Layer 3 of a small transformer language model trained on English Wikipedia (9 layers, counted from 0, width 64).
Take only the direct path to the model's output, skipping the later layers: a vector added to the residual stream pushes a token's score in proportion to its dot product with that token's output vector.

Output vectors of the tokens that the questions are about. A number n stands for (n - 500) times 0.004.
"ruary": 125,665,414,253,159,530,472,207,742,386,889,639,349,899,121,261,613,672,554,220,739,821,547,472,434,357,373,143,328,465,432,304,747,583,534,644,709,671,534,609,220,110,621,310,359,453,307,615,599,581,778,291,743,834,618,579,443,514,376,633,694,539,554,612
"fer": 572,466,540,515,408,672,346,483,456,491,505,419,657,472,620,355,465,640,694,397,523,518,440,332,461,641,556,608,479,399,466,702,599,625,453,558,708,522,446,369,22,535,262,388,395,516,487,194,511,691,444,414,370,774,595,636,462,271,602,329,677,693,620,532
" ===\n": 345,740,540,623,600,532,521,419,699,435,414,602,536,729,206,579,550,886,432,281,360,703,402,533,599,591,450,463,393,535,580,499,698,485,340,559,681,503,250,532,463,482,590,407,484,528,618,537,520,269,159,87,559,637,373,620,324,569,319,541,687,462,656,283
" /": 467,512,771,712,266,600,409,513,476,471,679,430,503,431,565,557,492,533,475,484,657,761,428,464,475,700,359,460,644,517,385,459,385,688,378,265,706,544,540,462,407,466,606,432,356,517,579,518,586,338,596,683,522,393,376,577,530,342,492,384,400,490,361,425
"ien": 709,557,775,489,493,672,311,442,588,453,853,514,792,602,558,593,519,606,688,306,480,239,365,530,413,354,539,413,375,442,569,374,511,601,548,518,293,477,279,436,477,353,548,459,321,502,502,509,518,575,376,544,624,551,472,682,398,296,302,332,727,717,592,347
"vent": 608,552,621,324,403,741,535,429,611,556,530,311,645,391,333,497,684,657,689,372,472,437,387,316,611,359,669,637,432,448,502,568,635,656,265,319,718,762,384,697,337,457,270,316,159,539,436,429,473,640,475,340,510,673,585,743,500,556,243,409,682,537,336,592
"attle": 573,445,318,244,433,555,465,343,709,346,781,473,527,523,275,610,623,746,629,542,745,687,463,439,419,288,310,449,372,395,377,405,673,398,255,547,508,641,452,780,552,426,562,352,588,535,523,283,407,544,834,202,424,482,520,793,488,598,508,480,581,617,508,428
"\n": 457,425,668,501,331,318,656,537,569,374,601,544,409,658,539,571,341,578,324,450,598,505,603,545,521,631,532,348,711,644,634,585,385,582,533,524,336,742,512,341,526,512,553,375,415,502,489,620,674,262,529,480,575,275,311,360,453,411,748,310,283,628,326,723
"ng": 687,688,717,597,211,519,583,286,645,331,432,509,688,432,177,505,896,500,694,294,640,647,356,204,318,764,187,678,496,390,358,589,547,433,505,487,555,555,488,534,361,418,426,601,285,487,401,504,518,444,464,511,511,683,712,316,547,561,330,483,638,549,450,679
"|---|\n": 662,464,744,468,718,629,519,232,548,457,695,595,603,701,341,585,336,784,645,247,441,811,411,524,287,292,272,637,285,704,476,326,391,367,557,405,488,796,372,519,380,497,352,452,382,588,590,656,473,220,596,183,492,429,502,668,530,639,631,262,553,614,460,519
"he": 737,514,534,383,738,643,328,560,396,341,525,338,597,489,689,437,810,527,561,399,588,424,351,381,544,416,508,497,445,530,425,422,549,356,659,604,372,451,476,426,516,507,565,535,368,500,456,528,522,631,472,728,469,335,393,474,343,450,731,336,760,595,483,334

Output weights of attention head 0. The head adds the sum of these rows, row i times number i of z. A number n stands for (n - 500) times 0.00096.
o0: 259,596,387,647,525,574,622,323,650,477,517,623,334,335,381,445,502,709,438,272,415,469,814,493,629,491,615,756,573,722,657,631,430,535,596,615,367,324,177,397,590,684,881,346,495,666,732,247,455,462,353,683,518,572,352,136,518,365,449,485,630,371,538,125
o1: 520,395,741,559,801,631,836,423,442,318,443,306,324,699,69,631,279,279,241,671,544,326,446,588,427,409,261,232,581,636,852,869,511,632,735,630,241,432,534,554,715,476,547,281,663,392,560,634,462,640,958,456,645,691,430,285,342,216,538,454,178,229,864,286
o2: 597,419,725,294,339,433,311,743,455,590,651,882,580,545,312,346,369,647,648,476,674,682,360,167,579,771,297,426,500,562,467,647,289,506,501,525,566,609,631,568,223,604,219,420,420,429,624,425,591,463,385,446,536,408,487,347,376,580,510,622,407,776,483,536
o3: 616,588,437,515,700,540,665,420,787,293,282,486,508,614,384,526,527,414,483,725,302,952,500,316,814,358,455,470,342,684,39,164,256,470,778,503,741,412,704,667,225,383,272,388,387,733,397,628,457,499,559,379,606,538,257,322,491,621,569,611,359,507,499,876
o4: 294,524,565,584,546,527,518,336,561,687,485,300,449,644,632,329,784,399,564,730,464,501,562,658,705,365,678,268,287,497,394,481,228,527,533,521,382,484,224,312,362,575,819,543,582,452,560,526,461,184,590,621,571,676,771,393,267,511,522,111,369,387,653,956
o5: 717,442,311,646,616,576,457,530,237,550,702,532,680,472,677,480,451,548,650,239,180,642,449,288,452,336,491,320,295,383,474,518,527,361,438,488,742,364,777,666,430,380,339,524,515,911,484,408,315,409,558,584,403,715,562,454,597,334,831,465,300,537,700,501
o6: 514,515,281,605,620,533,623,420,415,584,520,759,464,595,867,449,286,660,652,787,391,526,362,486,359,719,276,357,331,502,599,328,388,354,421,268,466,516,422,391,718,394,590,382,559,351,598,598,763,691,438,607,428,583,77,455,727,653,336,677,461,266,486,571
o7: 578,252,479,392,397,691,498,591,510,233,322,491,699,500,370,548,704,802,466,658,873,564,265,555,540,349,565,358,813,422,470,580,354,507,397,474,462,362,205,663,349,700,625,759,459,309,507,224,610,942,268,632,339,453,390,163,491,520,586,637,499,457,758,357
o8: 516,787,351,623,336,490,495,354,742,636,837,543,286,402,288,478,377,75,505,620,727,630,437,397,615,813,305,333,547,406,663,259,362,821,766,596,777,330,557,676,397,237,504,431,436,298,717,565,536,308,137,439,325,423,430,395,556,906,311,724,527,629,608,403
o9: 498,604,373,392,615,391,400,558,498,534,684,589,574,731,803,416,531,440,497,545,518,633,690,483,659,466,446,471,445,483,528,522,243,272,511,297,298,479,427,528,522,483,339,758,390,436,293,719,568,463,579,353,582,426,753,476,686,242,408,534,727,363,624,196
o10: 528,612,801,308,472,497,603,411,469,517,408,664,755,651,672,295,64,551,240,609,377,416,194,371,594,582,298,571,757,609,599,592,645,307,643,343,451,451,460,572,777,551,505,687,465,77,621,496,307,287,709,535,488,786,405,393,594,489,660,441,397,621,497,238
o11: 280,324,414,642,544,708,304,518,217,500,641,634,556,361,484,702,370,122,676,321,413,416,487,690,754,417,646,322,258,636,424,660,708,433,483,394,625,454,399,606,300,601,742,417,597,490,866,920,253,573,424,422,321,542,541,852,535,545,407,381,207,570,578,370
o12: 711,458,272,237,337,497,377,538,736,497,270,363,509,286,391,445,633,466,696,685,394,444,253,594,307,396,632,673,567,622,386,693,469,335,591,544,509,491,687,180,292,493,423,602,402,931,299,516,424,784,480,743,515,635,806,718,227,499,523,316,556,964,377,337
o13: 559,352,535,503,519,334,439,463,486,638,380,438,566,510,628,509,367,549,559,885,559,473,448,491,720,412,524,395,278,174,375,594,388,481,646,522,549,682,548,536,477,567,603,489,494,770,708,499,355,638,671,570,378,257,601,227,521,319,503,439,584,494,569,257
o14: 440,284,665,603,604,313,386,515,346,478,559,454,353,513,280,555,328,601,552,380,479,334,594,686,827,693,478,602,679,478,465,582,480,261,385,513,333,392,536,454,668,448,569,589,269,708,445,607,850,512,410,687,388,528,432,304,726,630,636,361,379,500,504,401
o15: 207,363,511,466,661,343,406,578,743,740,685,416,459,658,352,380,359,203,600,429,235,443,670,480,619,312,492,607,242,333,624,348,352,363,427,890,644,481,626,572,716,250,594,590,552,618,526,444,657,540,454,371,616,610,585,655,592,633,579,320,335,570,492,400
o16: 357,220,511,163,426,567,708,824,676,637,193,327,375,556,506,381,527,654,582,279,384,778,508,509,304,512,355,603,858,435,636,453,405,654,381,540,857,553,420,655,366,336,579,259,457,442,693,242,733,690,294,378,513,536,437,569,611,614,799,504,661,327,319,363
o17: 341,385,503,439,459,615,380,743,711,432,712,625,432,603,425,562,509,413,535,400,476,696,706,689,355,388,138,601,490,450,512,491,189,534,614,373,711,466,770,609,419,435,302,584,660,221,658,351,729,532,496,286,699,246,854,229,384,465,547,641,515,440,409,402
o18: 318,364,437,592,431,507,759,489,487,434,399,439,292,564,808,551,396,378,568,682,340,836,840,725,327,302,686,378,462,322,410,315,512,649,501,441,471,708,732,460,238,645,526,369,450,564,509,441,602,284,268,477,785,373,651,504,704,461,520,321,402,430,600,556
o19: 381,537,460,924,519,586,261,635,362,606,674,366,564,452,543,614,647,152,426,282,503,607,321,283,502,652,704,475,677,633,458,555,304,346,323,519,576,791,289,307,435,278,788,215,702,612,597,461,532,539,661,524,407,614,438,761,510,353,626,529,288,677,284,363
o20: 590,531,716,788,557,459,327,173,386,783,343,514,605,255,481,445,535,605,641,530,519,747,529,624,732,704,720,656,694,454,398,283,613,402,214,241,439,422,639,296,249,575,276,328,396,589,239,293,433,536,611,694,423,550,652,350,608,382,585,427,432,405,524,852
o21: 551,277,175,465,554,511,226,203,714,509,720,421,763,771,525,64,698,650,506,268,477,431,770,492,372,214,377,481,334,382,201,410,692,305,524,568,769,520,731,317,827,535,452,498,359,769,489,161,324,598,538,685,280,539,638,760,442,430,765,594,724,732,336,610
o22: 666,272,582,627,631,174,465,613,686,309,338,444,411,783,367,662,361,683,566,629,607,345,377,542,573,703,487,569,418,315,539,599,280,307,410,361,514,447,575,394,661,527,399,391,478,522,394,822,545,678,677,697,351,354,450,607,283,483,470,450,583,617,575,336
o23: 307,356,368,765,293,440,773,396,662,697,398,537,472,376,731,440,225,442,386,359,780,488,463,457,320,680,391,360,642,576,558,573,574,635,715,520,423,611,509,558,504,974,434,493,639,895,454,510,567,428,314,221,330,457,649,451,286,362,562,326,424,363,361,752
o24: 461,729,385,325,369,427,577,429,483,308,616,509,659,650,369,395,610,495,765,408,372,393,863,374,403,683,581,711,285,364,458,589,489,601,528,476,432,492,607,351,503,407,733,299,486,494,454,430,647,354,452,663,414,650,306,426,249,514,587,553,502,665,632,553
o25: 599,612,432,409,457,486,482,708,145,381,594,126,838,598,551,498,740,301,478,531,371,181,625,492,350,477,315,444,392,413,331,466,502,396,556,506,530,451,589,549,845,360,781,533,602,700,264,422,742,795,511,443,531,567,185,381,432,579,622,560,340,827,301,749
o26: 367,596,639,527,556,781,361,391,458,317,253,579,439,462,472,390,730,468,323,402,490,542,517,646,395,518,342,389,394,504,590,466,670,690,578,391,206,654,479,518,522,619,620,294,525,553,615,80,541,604,668,540,447,561,314,860,552,514,602,602,489,466,542,396
o27: 538,553,630,522,545,195,348,629,346,617,608,507,653,434,295,681,608,324,454,107,467,874,768,476,671,452,380,495,472,572,661,576,476,390,546,355,632,229,797,395,579,727,462,433,500,350,433,346,345,722,607,510,604,129,514,294,587,358,765,423,535,475,475,595
o28: 436,293,368,348,286,557,570,577,417,698,531,340,583,620,339,446,483,477,706,354,967,344,518,511,827,533,500,334,534,526,306,284,357,722,344,424,821,299,506,506,410,230,272,534,487,643,415,301,565,392,248,366,810,560,557,384,585,851,577,722,660,575,407,843
o29: 637,364,384,545,439,620,365,414,642,785,448,537,291,216,709,460,754,298,471,58,737,530,438,597,583,704,454,662,709,718,713,422,434,451,539,412,448,641,643,381,428,357,372,423,462,575,492,498,593,792,490,472,573,224,311,411,759,568,604,268,326,375,356,579
o30: 74,509,612,335,441,474,298,613,300,615,316,427,683,882,545,365,328,584,677,554,279,478,194,580,699,421,336,286,439,563,574,583,478,449,525,809,779,514,580,376,406,465,437,662,430,409,536,231,609,975,400,381,446,592,617,228,323,341,614,900,637,835,428,504
o31: 630,541,253,569,304,710,347,575,510,412,490,519,627,500,676,366,517,705,647,373,484,341,422,271,120,693,668,863,396,287,673,516,208,630,328,528,611,712,599,609,253,558,483,385,754,624,519,393,560,497,236,594,584,494,648,423,399,340,286,777,436,708,381,459

Each question shows a token from some text and the vector z that the head gathered there. A number n stands for (n - 500) times 0.0079.

"1": 527,355,456,490,420,555,561,417,495,543,481,657,562,420,372,440,518,414,490,506,516,601,386,544,479,311,516,415,496,556,427,531
Which of these tokens does it push up most? "vent"

"\"": 474,573,499,305,571,434,500,523,526,348,542,641,632,499,652,528,453,452,498,596,514,287,510,507,503,568,597,455,413,565,437,469
Which of these tokens does it push up most? "\n"

" Car": 452,446,449,488,506,432,552,434,471,483,579,507,593,448,421,566,526,389,498,419,354,609,419,587,419,511,526,417,523,583,425,386
Which of these tokens does it push down most? " /"

"gy": 693,726,566,433,455,310,437,614,576,437,647,355,356,546,564,422,540,536,440,505,439,318,502,519,459,429,585,570,353,510,401,393
Which three tokens does it push up most, strongest first? "\n", " ===\n", " /"

"ord": 500,369,578,525,365,488,308,537,305,497,638,340,492,531,480,520,597,657,649,368,617,547,523,573,453,416,388,682,519,477,509,705
Which of these tokens does it push up most? "fer"

"ann": 484,386,552,688,482,354,432,593,534,475,506,338,527,528,548,419,581,597,531,279,658,465,501,454,544,520,469,664,629,499,569,396
Which three tokens does it push up most, strongest first? "ng", "ruary", "vent"

" app": 422,426,439,519,519,455,571,440,446,499,530,492,527,485,401,503,494,391,493,421,431,560,469,570,429,498,516,451,484,570,390,426
Which of these tokens does it push up most? "|---|\n"

" organ": 517,527,398,458,537,514,446,426,504,462,573,548,550,497,489,528,432,403,451,537,436,555,476,594,482,544,574,461,467,500,435,460
Which three tokens does it push up most, strongest first? "ien", "he", "attle"

"ia": 631,763,531,470,537,347,494,536,541,467,659,637,365,465,470,438,421,420,431,509,367,239,493,500,499,316,561,437,275,335,510,363
Which of these tokens does it push up most? " ===\n"

" and": 549,605,492,539,461,527,582,541,503,520,590,576,527,539,524,520,525,539,534,305,428,493,517,470,448,366,510,428,553,497,518,411
Which of these tokens does it push up most? " ===\n"

" the": 448,414,426,497,545,469,462,368,495,542,567,483,575,470,462,565,467,417,473,449,405,622,453,572,413,506,508,452,536,548,362,418
Which two tokens does it push up most, strongest first? "|---|\n", "attle"

"ic": 288,660,534,393,449,527,451,497,530,577,772,506,655,451,545,579,494,527,423,436,263,452,536,558,386,719,380,510,600,444,688,380
Which of these tokens does it push down most? " /"

"US": 466,458,436,484,512,447,544,486,524,401,445,549,477,384,517,423,452,468,543,482,619,454,461,522,526,543,579,523,446,586,431,467
Which of these tokens does it push up most? " /"

" sh": 560,396,431,473,509,423,342,535,382,503,488,475,612,641,467,497,500,543,506,449,478,574,540,597,511,508,482,496,490,414,519,577
Which of these tokens does it push down most? " /"

"ts": 671,573,517,528,338,503,570,514,444,506,617,520,377,588,526,508,652,591,514,510,493,535,499,641,448,402,616,565,513,490,646,474
Which two tokens does it push up most, strongest first? " ===\n", "\n"

" (": 434,538,456,455,456,466,508,535,413,434,482,625,503,420,432,380,473,450,607,545,607,446,446,614,447,444,601,509,339,540,413,460
Which two tokens does it push up most, strongest first? " /", "\n"

" w": 423,420,415,501,520,525,461,479,550,449,517,488,582,474,383,523,522,420,463,471,477,612,422,462,490,498,506,423,536,521,347,504
Which of these tokens does it push up most? "vent"

" new": 435,511,400,534,503,472,494,430,450,501,571,524,527,501,400,533,481,421,477,457,361,619,469,610,406,560,517,479,531,536,420,403
Which of these tokens does it push up most? "attle"

" its": 490,494,354,470,559,482,463,537,445,453,520,548,522,550,414,500,444,443,465,478,483,675,443,597,409,495,551,448,505,500,380,409
Which of these tokens does it push up most? "attle"

"is": 485,328,639,513,428,443,408,654,512,495,536,391,414,595,546,489,488,512,346,422,486,433,508,341,529,665,402,650,541,497,528,590
Which of these tokens does it push down most? "|---|\n"

"0": 506,397,512,493,416,567,551,454,553,478,468,600,509,452,525,477,509,484,582,576,673,518,416,581,432,446,499,567,492,716,457,539
Which of these tokens does it push up most? " /"

" not": 580,404,454,295,410,502,437,555,415,501,539,581,536,628,566,491,570,486,378,664,432,659,479,548,522,646,537,501,516,441,552,516
Which of these tokens does it push up most? "he"

"ire": 405,585,595,503,555,493,432,440,579,473,579,557,465,539,397,452,516,591,617,419,429,436,413,643,499,476,453,420,505,415,476,519
Which of these tokens does it push down most? "he"

" eff": 444,443,400,516,553,441,536,396,467,489,552,486,552,454,379,537,502,383,502,443,433,595,439,586,418,489,515,460,520,556,360,412
Which of these tokens does it push up most? "|---|\n"

"8": 628,624,528,519,597,560,560,392,618,432,562,740,258,430,604,642,432,615,503,539,523,449,242,452,424,421,534,483,591,620,593,391
Which of these tokens does it push up most? "ruary"

"o": 698,787,589,354,600,440,513,474,381,491,729,422,446,561,675,513,526,528,534,399,476,454,492,448,621,380,627,517,289,423,452,308
Which of these tokens does it push down most? "vent"

" ": 547,354,437,468,438,531,563,417,468,569,474,647,573,433,373,438,520,426,508,486,499,605,388,549,487,293,515,367,492,544,421,550
Which of these tokens does it push up most? "vent"

" In": 540,445,434,410,512,453,539,427,461,524,441,620,591,444,410,455,488,455,520,507,479,539,450,561,505,342,533,340,490,531,447,543
Which of these tokens does it push up most? "vent"

" up": 446,583,497,519,462,558,469,544,665,513,571,510,523,575,500,406,367,483,510,473,597,549,513,521,484,413,508,564,488,408,449,361
Which of these tokens does it push down most? "vent"

"9": 619,429,490,390,477,420,413,446,503,445,404,614,476,534,526,669,743,581,592,665,540,463,390,645,448,474,517,592,600,689,520,551
Which of these tokens does it push up most? " /"

"ter": 624,472,611,630,632,680,518,430,485,655,609,459,479,615,416,460,432,461,492,516,607,471,444,476,559,423,389,676,419,405,510,537
Which of these tokens does it push down most? "attle"

"y": 465,518,533,561,373,379,393,530,602,508,474,362,635,477,562,478,517,585,484,358,490,449,623,330,594,528,376,535,661,437,449,547
Which two tokens does it push up most, strongest first? "ng", "ruary"

"s": 375,685,462,607,508,536,423,523,470,512,518,632,458,605,584,546,334,426,618,472,495,401,586,620,420,556,489,498,469,366,593,440
Which of these tokens does it push up most? "\n"

" en": 472,430,673,397,486,468,441,445,587,411,689,434,481,500,602,544,586,609,521,493,482,629,462,680,481,472,503,452,541,489,529,512
Which of these tokens does it push down most? "he"

" will": 512,479,434,461,480,473,458,450,473,466,566,510,528,545,494,507,468,479,482,513,486,614,494,566,465,525,521,527,496,507,451,464
Which three tokens does it push up most, strongest first? "he", "attle", "ien"

"ne": 574,508,678,427,414,452,549,633,564,454,790,527,491,429,561,555,684,585,431,397,328,441,326,485,519,498,566,448,497,547,693,430
Which of these tokens does it push up most? " ===\n"

"er": 356,301,619,610,423,394,341,542,615,445,498,469,571,583,387,510,549,652,608,472,408,602,489,597,508,594,428,585,631,510,572,606
Which of these tokens does it push up most? "ruary"

"el": 495,415,564,365,481,624,474,661,418,605,574,693,145,513,498,359,500,501,618,584,495,465,421,573,487,410,297,541,539,352,395,605
Which of these tokens does it push up most? " /"

" I": 580,722,541,421,543,361,470,563,340,559,631,481,428,509,646,405,521,528,512,517,572,352,505,476,472,445,602,463,470,521,590,408
Which of these tokens does it push up most? "\n"

" K": 622,585,540,520,517,635,442,518,388,532,496,396,625,623,524,536,478,464,467,477,535,589,553,530,523,428,522,505,408,426,524,564
Which three tokens does it push up most, strongest first? "fer", "he", "ien"